Layer 8 of a small transformer language model trained on English Wikipedia (11 layers, counted from 0, width 128).
A neuron's activation on a vector x is SiLU(gate . x) times (in . x), where the dot is the dot product.
The model reads these tokens: " still" " re" "fu" "s" "ed" " a" "id" " and" " in" "s" "ist" "ed" " that"

The vector x that enters this layer's MLP at each token. A number n stands for n times 0.021.
0 " still": -18 -15 27 38 25 6 19 -28 -23 -15 -19 -47 15 9 13 3 0 -4 7 -5 -24 -12 18 -28 -9 0 -8 1 -20 9 0 21 2 6 -8 31 -4 43 -3 27 2 1 -21 9 -21 2 14 -6 4 -24 -41 35 -22 -3 13 12 20 -29 12 13 33 -9 -25 35 -15 -4 -10 -10 -23 -15 -13 -17 29 -21 -6 4 -71 17 -2 12 -31 17 -38 -13 -1 -11 -28 1 69 27 33 17 47 -4 -5 0 -10 -62 4 44 -17 1 37 -11 10 -22 11 8 -1 15 -12 11 -20 2 19 8 37 0 -3 -10 17 -25 -5 29 -11 29 -16 -14
1 " re": -16 -16 39 49 10 8 23 -9 12 19 -29 -13 21 15 18 18 25 3 -2 11 -6 -2 34 -23 -7 1 7 -5 7 54 -22 16 -19 27 12 9 5 23 23 13 -25 10 9 31 -20 -9 20 0 -28 -18 -29 2 -8 -19 15 17 8 -16 11 -13 31 15 -9 35 3 -3 -16 -8 -21 -11 -4 12 44 -21 9 -18 -49 6 -7 -9 -24 -7 7 19 -1 1 -21 20 77 8 58 26 23 17 9 -11 -4 -48 -2 45 13 5 34 0 10 -52 22 1 30 10 -13 25 -6 13 0 33 21 22 -10 16 -5 -27 -38 -2 -30 45 -23 -10
2 "fu": -3 10 45 26 18 -24 52 -32 18 3 -19 -24 -2 11 44 -28 16 7 -3 26 -21 9 2 5 -19 14 -31 -8 -10 32 1 -11 7 28 11 14 39 -9 -2 33 -19 -17 -34 5 -48 -25 13 -25 1 -13 -6 20 -8 42 21 -33 17 17 -11 -12 32 25 -23 12 -2 -32 -22 -19 10 -1 9 33 19 -44 9 -27 -7 33 12 8 -21 -3 7 1 33 -18 -12 -12 28 14 40 25 24 -15 -21 -14 -33 -44 8 41 33 -1 15 2 -11 -42 23 -10 30 3 -16 5 -30 0 -9 28 -40 -12 9 -9 -6 13 -36 -35 -20 52 -36 8
3 "s": -1 15 24 9 31 0 11 -2 -66 -9 -15 -7 -23 31 37 -31 14 12 17 -8 -3 18 6 -15 0 39 -18 -20 4 20 -19 2 -2 36 -28 33 36 -2 21 22 10 -10 18 -39 -13 -27 -23 -7 18 -1 -9 14 -18 10 17 -59 31 -21 -32 21 -26 23 -2 37 18 -5 -2 4 -33 17 39 -16 9 -28 10 -20 40 18 -17 57 -13 1 6 -16 -2 13 11 -4 35 21 3 0 39 30 -21 -2 25 -18 -24 36 1 1 29 -2 20 -16 -5 -8 -20 -8 -25 -29 -37 -30 20 55 -20 21 9 8 12 -26 -4 8 16 34 -38 17
4 "ed": 5 -13 25 21 11 -2 19 -28 -51 -1 -9 5 -26 -1 25 -38 20 15 -42 3 -11 12 4 -30 10 13 17 1 -19 4 -19 16 11 17 -31 22 16 -8 -14 -9 1 0 -12 -16 -29 -42 -24 -13 7 3 -33 16 -32 -18 25 -58 14 4 -6 11 29 32 10 16 -13 -23 -10 36 -29 4 12 -14 22 -35 4 -21 -15 -9 -39 32 7 -8 -44 7 37 -2 1 -8 77 -4 50 -1 48 18 2 23 10 -13 -34 20 -25 23 47 -15 21 -9 6 -22 0 27 -16 10 11 -8 7 11 -34 12 -7 -9 40 -28 -22 29 13 -9 -17 -4
5 " a": -10 -14 40 3 -9 -3 29 -34 11 -20 -7 0 28 -1 31 -20 20 -31 -32 -7 -3 -31 24 2 -19 10 26 8 -9 -8 13 -13 -3 21 -12 33 3 20 -22 -6 -16 8 12 -4 -35 -60 20 1 -42 -12 -34 11 -33 -30 18 -21 6 -15 -2 -16 30 -16 3 -16 -39 -18 -25 -12 -8 29 0 7 15 -9 22 -28 -53 -19 6 -24 -15 -23 -41 5 19 -23 -16 -13 59 4 22 -11 53 -7 15 -28 2 -5 14 48 8 32 29 -9 28 -12 2 -16 26 -17 -6 20 21 -7 -15 28 6 -12 3 5 33 -37 -16 -36 2 47 19 5
6 "id": -35 -22 -4 17 1 -10 43 -28 2 -74 4 -11 10 14 29 -7 22 -5 1 50 -31 4 32 12 -23 -16 -14 -1 10 -7 -6 -14 31 13 -4 25 54 -28 -20 20 -5 4 -12 13 -27 -20 -2 5 1 6 -28 13 4 15 36 -14 -20 -9 -31 9 20 16 23 9 -44 18 -50 -3 -4 -21 1 8 -26 -7 -19 8 -29 -10 -22 -29 15 -3 -45 10 28 -10 -2 23 13 15 68 -7 41 -23 -8 26 -32 -23 -2 25 4 0 -9 8 19 -2 -5 1 24 -27 -3 36 -22 -1 50 -2 -45 1 -6 -7 41 -23 52 13 -19 -9 -31 28
7 " and": -8 -37 25 15 11 1 8 -46 -13 -33 -13 -12 20 -9 17 8 12 -7 26 -8 -38 -6 4 -28 10 -8 -4 -8 -14 -6 -15 6 -11 3 -1 39 5 5 -19 16 6 9 -15 20 -11 -7 12 -28 1 -3 -41 22 -31 -11 9 4 12 -44 -20 4 14 0 -5 21 -17 -7 -24 -1 -36 8 33 -30 23 -18 29 3 -86 -2 -4 19 -16 13 -44 -23 -1 -13 -37 -16 65 -22 34 8 30 -20 -2 -15 -2 -36 2 55 8 24 4 15 -3 9 5 5 25 21 22 -4 -5 32 27 0 22 19 4 -6 12 -40 -6 13 -16 -4 35 -15
8 " in": -6 -14 47 14 5 -14 8 -38 -22 -16 -40 -11 33 14 50 18 12 -5 9 20 -3 -7 -9 -10 3 -14 -11 -4 11 -6 -30 -4 -11 37 -14 -38 1 18 18 14 -26 18 -1 14 -4 -24 34 9 -24 -7 -20 26 -1 28 15 9 28 -11 -27 -13 9 14 -9 7 -26 13 -24 -19 -7 31 -16 0 -7 -34 -5 12 -82 7 13 20 -5 1 6 -1 -1 -18 -17 17 59 17 33 1 50 3 8 -28 15 -10 -28 11 65 -16 36 -4 25 -27 -1 5 30 -15 10 28 6 -13 15 23 47 17 -1 -22 7 -27 -13 1 6 17 -12 9
9 "s": -22 1 32 -33 24 -44 16 -14 -10 -29 -21 4 1 -1 48 15 31 41 6 3 -6 15 -7 24 -1 -4 -16 -27 10 -8 -57 -39 -5 -24 -24 13 8 -1 5 27 -26 1 -41 -46 9 4 -30 -3 -4 -4 -4 -9 -10 3 32 -25 21 -6 -7 6 -25 12 12 33 -38 2 -42 -8 -2 25 6 11 34 -12 35 -9 -33 18 2 -18 -24 -8 -20 7 32 -5 12 11 20 -10 8 10 31 -20 -8 -47 28 -22 19 9 24 32 4 -18 3 -32 11 18 45 -40 -14 41 -25 -16 2 39 6 19 20 -55 9 -21 -13 -12 -25 50 21 -6
10 "ist": -7 -15 37 20 22 -19 43 -55 -57 -28 -3 -25 22 -12 43 -14 19 38 28 -3 -8 32 35 -16 -16 -2 -10 -12 0 -5 -13 7 13 25 -23 40 17 -23 -4 34 2 -22 -18 -39 2 -18 -26 -32 5 4 13 15 -30 29 43 -52 30 -25 7 -2 -19 23 23 -2 -35 14 -32 -1 22 11 11 13 24 10 -28 22 -19 33 16 18 -8 -2 -23 22 20 -15 -33 -2 21 14 47 -2 31 -3 -7 5 -14 -16 -15 19 2 1 38 33 17 -23 14 19 11 11 -21 9 29 -44 7 -18 -45 25 -11 7 19 1 -7 0 -50 -17 2 -5
11 "ed": -6 -19 15 16 8 -3 47 -32 -31 -11 -9 -31 -6 -27 36 20 23 19 -21 -17 -24 -27 14 -36 11 -6 -12 -17 -6 -4 -19 18 16 -40 -30 47 -8 -3 1 5 -25 -10 -25 -13 -8 0 -19 -7 -32 5 -29 12 -16 0 38 -16 27 -9 -24 13 22 40 21 -4 -12 -3 -23 -6 -15 8 14 8 49 -23 9 3 -52 0 -2 15 -3 27 -46 1 21 25 -7 -11 67 11 56 15 42 10 -4 27 0 -13 19 27 -11 8 39 14 17 -20 13 -2 13 34 -22 1 11 5 5 -6 -5 31 1 -16 40 -56 -5 27 -4 -17 0 3
12 " that": 2 -2 56 28 7 -4 10 -45 -16 -7 -22 -13 8 -16 15 25 -1 3 -1 8 -24 -11 1 -51 -6 -5 -17 14 -29 -4 1 -37 -13 -11 -10 37 -16 29 -11 14 -15 8 5 30 -15 -11 -14 9 -6 -4 -25 31 -9 0 20 -2 9 -18 7 -1 9 28 9 19 -9 29 -7 -17 -40 4 -5 -12 18 -16 7 -11 -93 15 -9 5 -5 -4 -47 -30 21 -6 -28 -17 78 -16 20 -6 26 -10 16 14 -14 -37 -9 36 -10 21 2 26 1 -10 33 4 -4 -8 1 9 11 -14 -1 -12 26 -3 1 -31 11 -17 21 4 15 -20 5 12

Each question shows the input weights of one neuron of the MLP. A number n stands for n times 0.0097.

n6 gate: 1 -33 16 16 24 -31 -7 23 2 17 32 -12 16 -4 -26 -2 -3 -23 -3 -3 -1 -37 -24 -20 7 41 10 -11 -1 18 -5 -18 -17 11 35 13 -21 30 -4 -15 3 11 32 7 1 -34 14 -16 -9 26 -7 -3 -32 -6 3 11 4 19 -4 14 -14 -23 -1 18 14 27 7 17 10 10 -18 43 -13 3 1 1 -2 -4 -34 -1 24 -6 3 32 6 7 14 -4 39 -8 9 -2 18 -2 -25 -17 4 12 -4 -14 -24 -16 2 31 -35 23 -10 -21 -8 6 -26 14 43 5 -11 5 24 10 -28 2 -12 1 -3 -5 -14 14 -21 9
n6 in: -15 -14 2 15 11 -16 22 0 -6 7 33 -15 6 17 -14 4 5 -7 -19 1 -32 -18 -51 -3 -13 59 -14 13 -11 11 -23 -2 -31 -2 1 15 19 13 21 12 12 -10 10 15 -2 -21 -22 -15 -7 -13 1 -11 -16 2 -22 40 -14 52 40 -28 -11 1 -2 -6 1 18 -14 -14 -24 11 18 12 -11 0 8 -9 -10 6 -35 -15 -4 -32 -12 2 23 -1 10 29 10 1 -5 2 16 21 -2 -37 4 -11 6 -11 8 -22 18 26 -31 19 -5 28 12 -1 -16 -11 23 33 -19 -6 13 -24 -3 2 27 18 12 -29 -20 -24 8 -12
Which token does this neuron like most? 1 " re"

n42 gate: 49 34 1 -8 2 -33 -9 2 41 8 4 -1 17 34 -14 16 -14 1 11 31 8 -15 -47 30 33 28 -12 -56 -13 7 -26 -24 23 1 -27 -1 22 6 3 -24 23 -20 2 -11 3 -17 8 -5 1 -40 24 20 -2 -18 -53 -5 -26 19 -28 55 -23 -24 13 33 28 -15 2 -8 -34 8 27 -29 8 21 -22 -28 25 -3 -24 -11 27 -17 -4 -29 -5 -4 -14 -40 1 35 22 -10 -2 11 -8 16 -30 -13 -20 37 19 -7 -61 -16 -10 19 16 6 -24 -56 -18 -25 27 6 36 -40 46 55 -1 -21 14 -3 8 -80 19 -25 -29 -15
n42 in: -47 -9 -9 10 9 4 24 9 40 18 0 12 -23 9 -30 -5 -45 -28 41 -3 -7 23 14 -21 7 -9 17 -17 40 -45 -1 0 -26 -19 6 20 -10 -53 -14 8 2 -19 -24 24 -23 14 -46 2 -26 3 -1 6 14 -2 10 -3 50 -13 -3 -25 4 -16 -37 1 24 -12 24 19 -8 3 12 45 37 -7 5 -1 -35 17 -26 -13 10 10 0 -26 -23 9 46 34 -5 44 -4 13 -4 -42 -37 -32 7 41 15 -13 6 12 3 30 -7 -13 9 -28 1 -6 -19 15 2 -31 0 -44 34 -33 11 3 6 23 -5 10 -19 22 -3 19
On which token does it fire most, and how strongly? 4 "ed", at about 0.47

n78 gate: -9 -3 17 53 -14 32 4 22 -21 14 56 -42 4 28 6 -8 -6 -21 -30 -6 6 -37 -17 -16 5 5 -2 19 6 -10 32 40 -34 7 -23 48 30 7 2 7 24 -22 -10 11 36 -19 -31 18 3 -41 8 41 -48 3 2 -23 15 23 14 12 6 2 -35 20 -7 30 30 -10 -1 11 21 40 27 -11 27 -17 14 11 14 41 -50 0 28 -10 -13 -11 -6 -29 8 -58 12 -9 -9 -20 -13 21 -7 16 -7 4 22 31 24 20 47 -4 -12 0 -43 36 -3 -5 5 1 -13 -13 16 -12 -22 -21 -20 33 6 -14 -4 12 -18 46
n78 in: 27 -36 -12 8 6 20 -4 1 14 4 33 -43 -6 -1 22 8 -21 50 21 2 -6 -8 -30 -3 38 38 -1 -1 1 -25 4 11 15 10 9 6 40 -18 -5 -3 -23 -24 25 34 15 30 -46 1 -16 -30 -5 -12 -2 22 10 1 20 -15 13 30 9 22 -7 -18 40 5 0 -3 1 23 19 24 1 9 -11 3 -30 8 -18 -2 3 16 1 17 -20 16 -10 -35 4 -38 23 -46 -17 -24 6 -18 -29 -1 11 -26 -10 1 -36 13 19 23 -11 12 9 -26 -5 -20 -33 -29 -9 -8 -27 15 23 26 -10 5 -25 -35 -46 5 17 29
On which token does it fire most, and how strongly? 10 "ist", at about 1.2

n272 gate: 15 6 5 -3 48 -28 -23 -32 -13 8 -27 3 0 -10 -7 28 10 10 2 18 -2 -12 -14 1 29 20 2 9 22 -11 7 5 16 10 10 40 -15 -3 22 -23 42 31 -7 -26 10 -4 18 -1 -18 8 -7 -1 43 -18 -26 -2 17 -12 27 -30 30 24 40 41 17 19 -20 5 14 44 4 22 1 -5 5 -5 31 -19 -12 0 52 14 -2 59 -8 -6 -6 21 -11 5 18 -3 10 -20 6 0 -28 -51 -16 5 4 25 1 -24 23 -7 -4 -10 -10 -3 30 15 -4 -5 21 10 3 7 -1 -33 -12 50 25 12 -4 -8 -43 5
n272 in: 7 -15 20 -24 30 31 -18 -15 -26 -18 -8 -4 -10 23 -17 -23 -13 34 15 -1 39 -25 21 -4 -20 16 23 -25 -27 -23 34 -18 -16 6 8 -18 17 20 11 -30 -18 -31 5 15 7 30 4 -22 0 -6 -13 -4 -4 22 5 17 -3 14 -11 -14 9 -24 2 -10 -16 -58 49 25 -2 -42 4 -4 9 -10 -20 -4 -27 -4 -2 43 29 -33 -28 3 10 40 -8 30 4 3 1 -7 -63 3 -9 18 -17 -12 -39 -7 17 -15 -27 10 -25 11 0 -11 8 -38 17 15 -38 -5 -10 17 -2 13 -10 -33 21 12 6 4 -30 -12 -14 -8
On which token does it fire most, and how strongly? 5 " a", at about 0.33

n90 gate: 6 9 -6 -1 -7 45 -24 -1 -10 13 -17 -19 12 -4 -4 -7 36 11 -25 -2 -15 -16 -10 0 6 21 -12 -8 37 38 5 -18 6 -27 -36 -7 -18 1 8 9 2 8 -1 4 -20 20 3 7 2 13 15 8 -12 -19 -8 24 49 -15 22 -27 20 7 28 -32 17 -35 24 -3 -14 -19 14 29 4 -13 -17 18 -28 24 -29 -2 -17 -7 -21 -6 8 -6 -5 9 20 16 -4 2 -11 -1 4 -7 -16 3 -18 18 -10 35 39 -14 -2 -23 22 -8 3 23 -12 4 13 8 -1 8 -19 -2 -16 14 -4 -7 -25 2 -4 -7 -17 2
n90 in: 21 -1 0 27 23 19 -29 -10 4 14 35 8 -30 -4 -42 -20 -1 13 -11 -13 -4 -27 16 16 -6 -1 37 16 19 -2 -13 -25 15 -13 25 -14 41 12 2 -1 12 23 20 -10 -7 9 -2 -30 -21 8 -61 23 -19 -18 27 13 -20 19 -15 -19 12 12 -25 -30 27 20 -14 -16 -1 -27 -23 -9 -19 -11 -3 -12 12 -23 12 5 20 -5 -6 -1 1 -17 -20 11 47 -20 12 4 2 -30 -17 2 -15 -11 -14 16 -16 52 10 -16 -20 -16 -9 25 -2 -10 -17 3 5 -20 36 7 4 13 5 3 -34 -2 -22 41 9 10 6 3
On which three tokens does it fire most, strongest first? 1 " re", 4 "ed", 0 " still"

n156 gate: 5 -13 1 1 -29 -10 2 -14 -18 28 -1 -23 40 31 -22 -5 5 2 -1 8 -7 -24 -24 2 13 -25 -5 16 19 4 -8 5 -36 -2 -8 -18 4 26 -17 16 64 -3 -33 -1 -1 5 27 7 18 -27 -28 4 7 18 16 -8 4 -19 19 -3 3 -6 -24 -8 26 -19 11 11 -38 35 -11 2 17 39 -15 13 -5 35 -15 -2 -26 -19 -1 2 -6 -14 48 -23 21 4 -29 12 -15 19 4 -19 -37 10 4 11 5 -20 -7 4 3 -10 -10 11 -24 43 16 -11 -17 9 1 27 15 22 -58 -21 -45 3 10 21 -8 12 20 -30
n156 in: -20 -33 32 -17 32 13 -9 4 34 6 -25 -27 -13 -50 -31 -31 -35 -1 -12 -12 4 29 35 -31 -21 11 10 17 -19 24 -17 12 -26 -22 18 4 -1 4 6 -32 -15 -7 32 0 18 34 14 -8 -4 -50 -10 9 -11 10 41 34 -4 -1 45 -2 3 5 -24 1 0 2 39 5 4 2 4 11 51 15 -10 4 -13 -4 -10 10 -23 -7 -15 -27 -11 -5 5 -8 -29 19 -20 25 26 -8 -14 -4 13 -31 5 15 1 -27 44 21 -2 -17 -15 20 18 -18 15 -17 26 -21 11 -12 35 2 -1 -8 17 -1 -13 1 22 18 -31 2
Its two highest activations, in order, are on tokens 0 " still", 1 " re"

n299 gate: -12 -17 0 8 -45 45 -1 28 13 28 1 11 -2 -16 21 18 -35 9 -2 54 3 26 -14 7 3 -45 -10 13 2 2 10 -6 -12 -22 20 17 19 -10 29 2 10 30 16 -17 6 22 -16 -12 2 -33 3 -7 14 -38 4 -27 35 20 -3 -12 16 -3 -12 -6 -12 46 -22 -14 -27 -17 12 -3 13 7 17 19 56 -17 -7 -22 -2 8 28 1 -13 -13 6 10 2 -19 21 -11 -40 42 -14 17 -24 -20 -9 18 24 -35 -6 3 53 -9 2 -33 21 50 11 6 4 4 2 -1 24 18 -37 -17 -18 18 2 -26 28 -1 11 -12
n299 in: -29 13 -7 2 -11 10 17 9 -7 -17 4 14 -37 -26 2 38 -15 -6 -6 27 -23 20 21 22 -17 -2 6 12 -12 -14 9 -11 -10 36 -7 9 -5 -9 -1 -18 7 -18 40 -23 -27 -2 -50 33 17 -22 3 24 -23 -5 -26 -10 -11 -17 -41 -16 -26 -37 22 7 -12 -47 -57 13 14 -27 27 1 -8 21 9 9 -13 6 29 -11 11 -8 5 6 -10 -3 11 -18 -23 9 0 9 7 -4 24 11 23 -26 22 23 -45 31 5 -12 20 -12 23 6 18 -6 -17 2 1 2 11 13 17 -4 9 -11 -17 4 -2 -20 29 17 18 -19
Which token does this neuron like most? 8 " in"

n218 gate: -22 7 -4 11 25 -19 -18 -10 -7 -22 -15 9 1 1 -15 6 46 -14 4 -4 -17 -11 38 7 36 1 -14 -1 -20 42 -15 7 4 24 16 -43 -71 -3 14 -11 -17 -16 36 20 -43 24 -15 -11 -37 -3 -36 -26 -1 -1 -2 31 13 -22 28 -13 -17 7 -2 21 -6 19 0 -15 -8 13 4 -7 -25 4 4 1 27 16 -22 -5 15 -22 12 24 -35 13 34 -7 -30 11 -18 -13 4 5 3 -5 -1 17 -18 11 12 41 -5 -15 14 -11 17 18 -13 -4 16 -37 -15 34 -4 7 29 -15 6 16 -24 14 6 -20 -28 17 -34 -1
n218 in: -5 -34 20 13 -5 40 30 6 -9 1 -19 6 1 3 -36 -19 -6 -20 10 -7 14 2 2 2 -4 8 -14 46 -7 32 -12 9 2 9 5 -12 -20 -26 -22 20 11 -7 -38 -21 27 4 -11 11 -9 -33 31 -29 5 24 1 -9 6 -4 8 -7 -23 -12 14 -14 14 37 -10 -2 -13 14 -27 77 -39 9 48 19 32 -20 -31 -13 33 3 12 0 34 28 3 -31 -17 -6 6 8 11 8 23 6 4 -13 21 -27 21 -6 32 12 27 -11 -15 -9 27 -16 20 27 -19 -15 -10 25 16 12 -25 23 26 9 -6 2 9 36 -10 20
Which token does this neuron like most? 7 " and"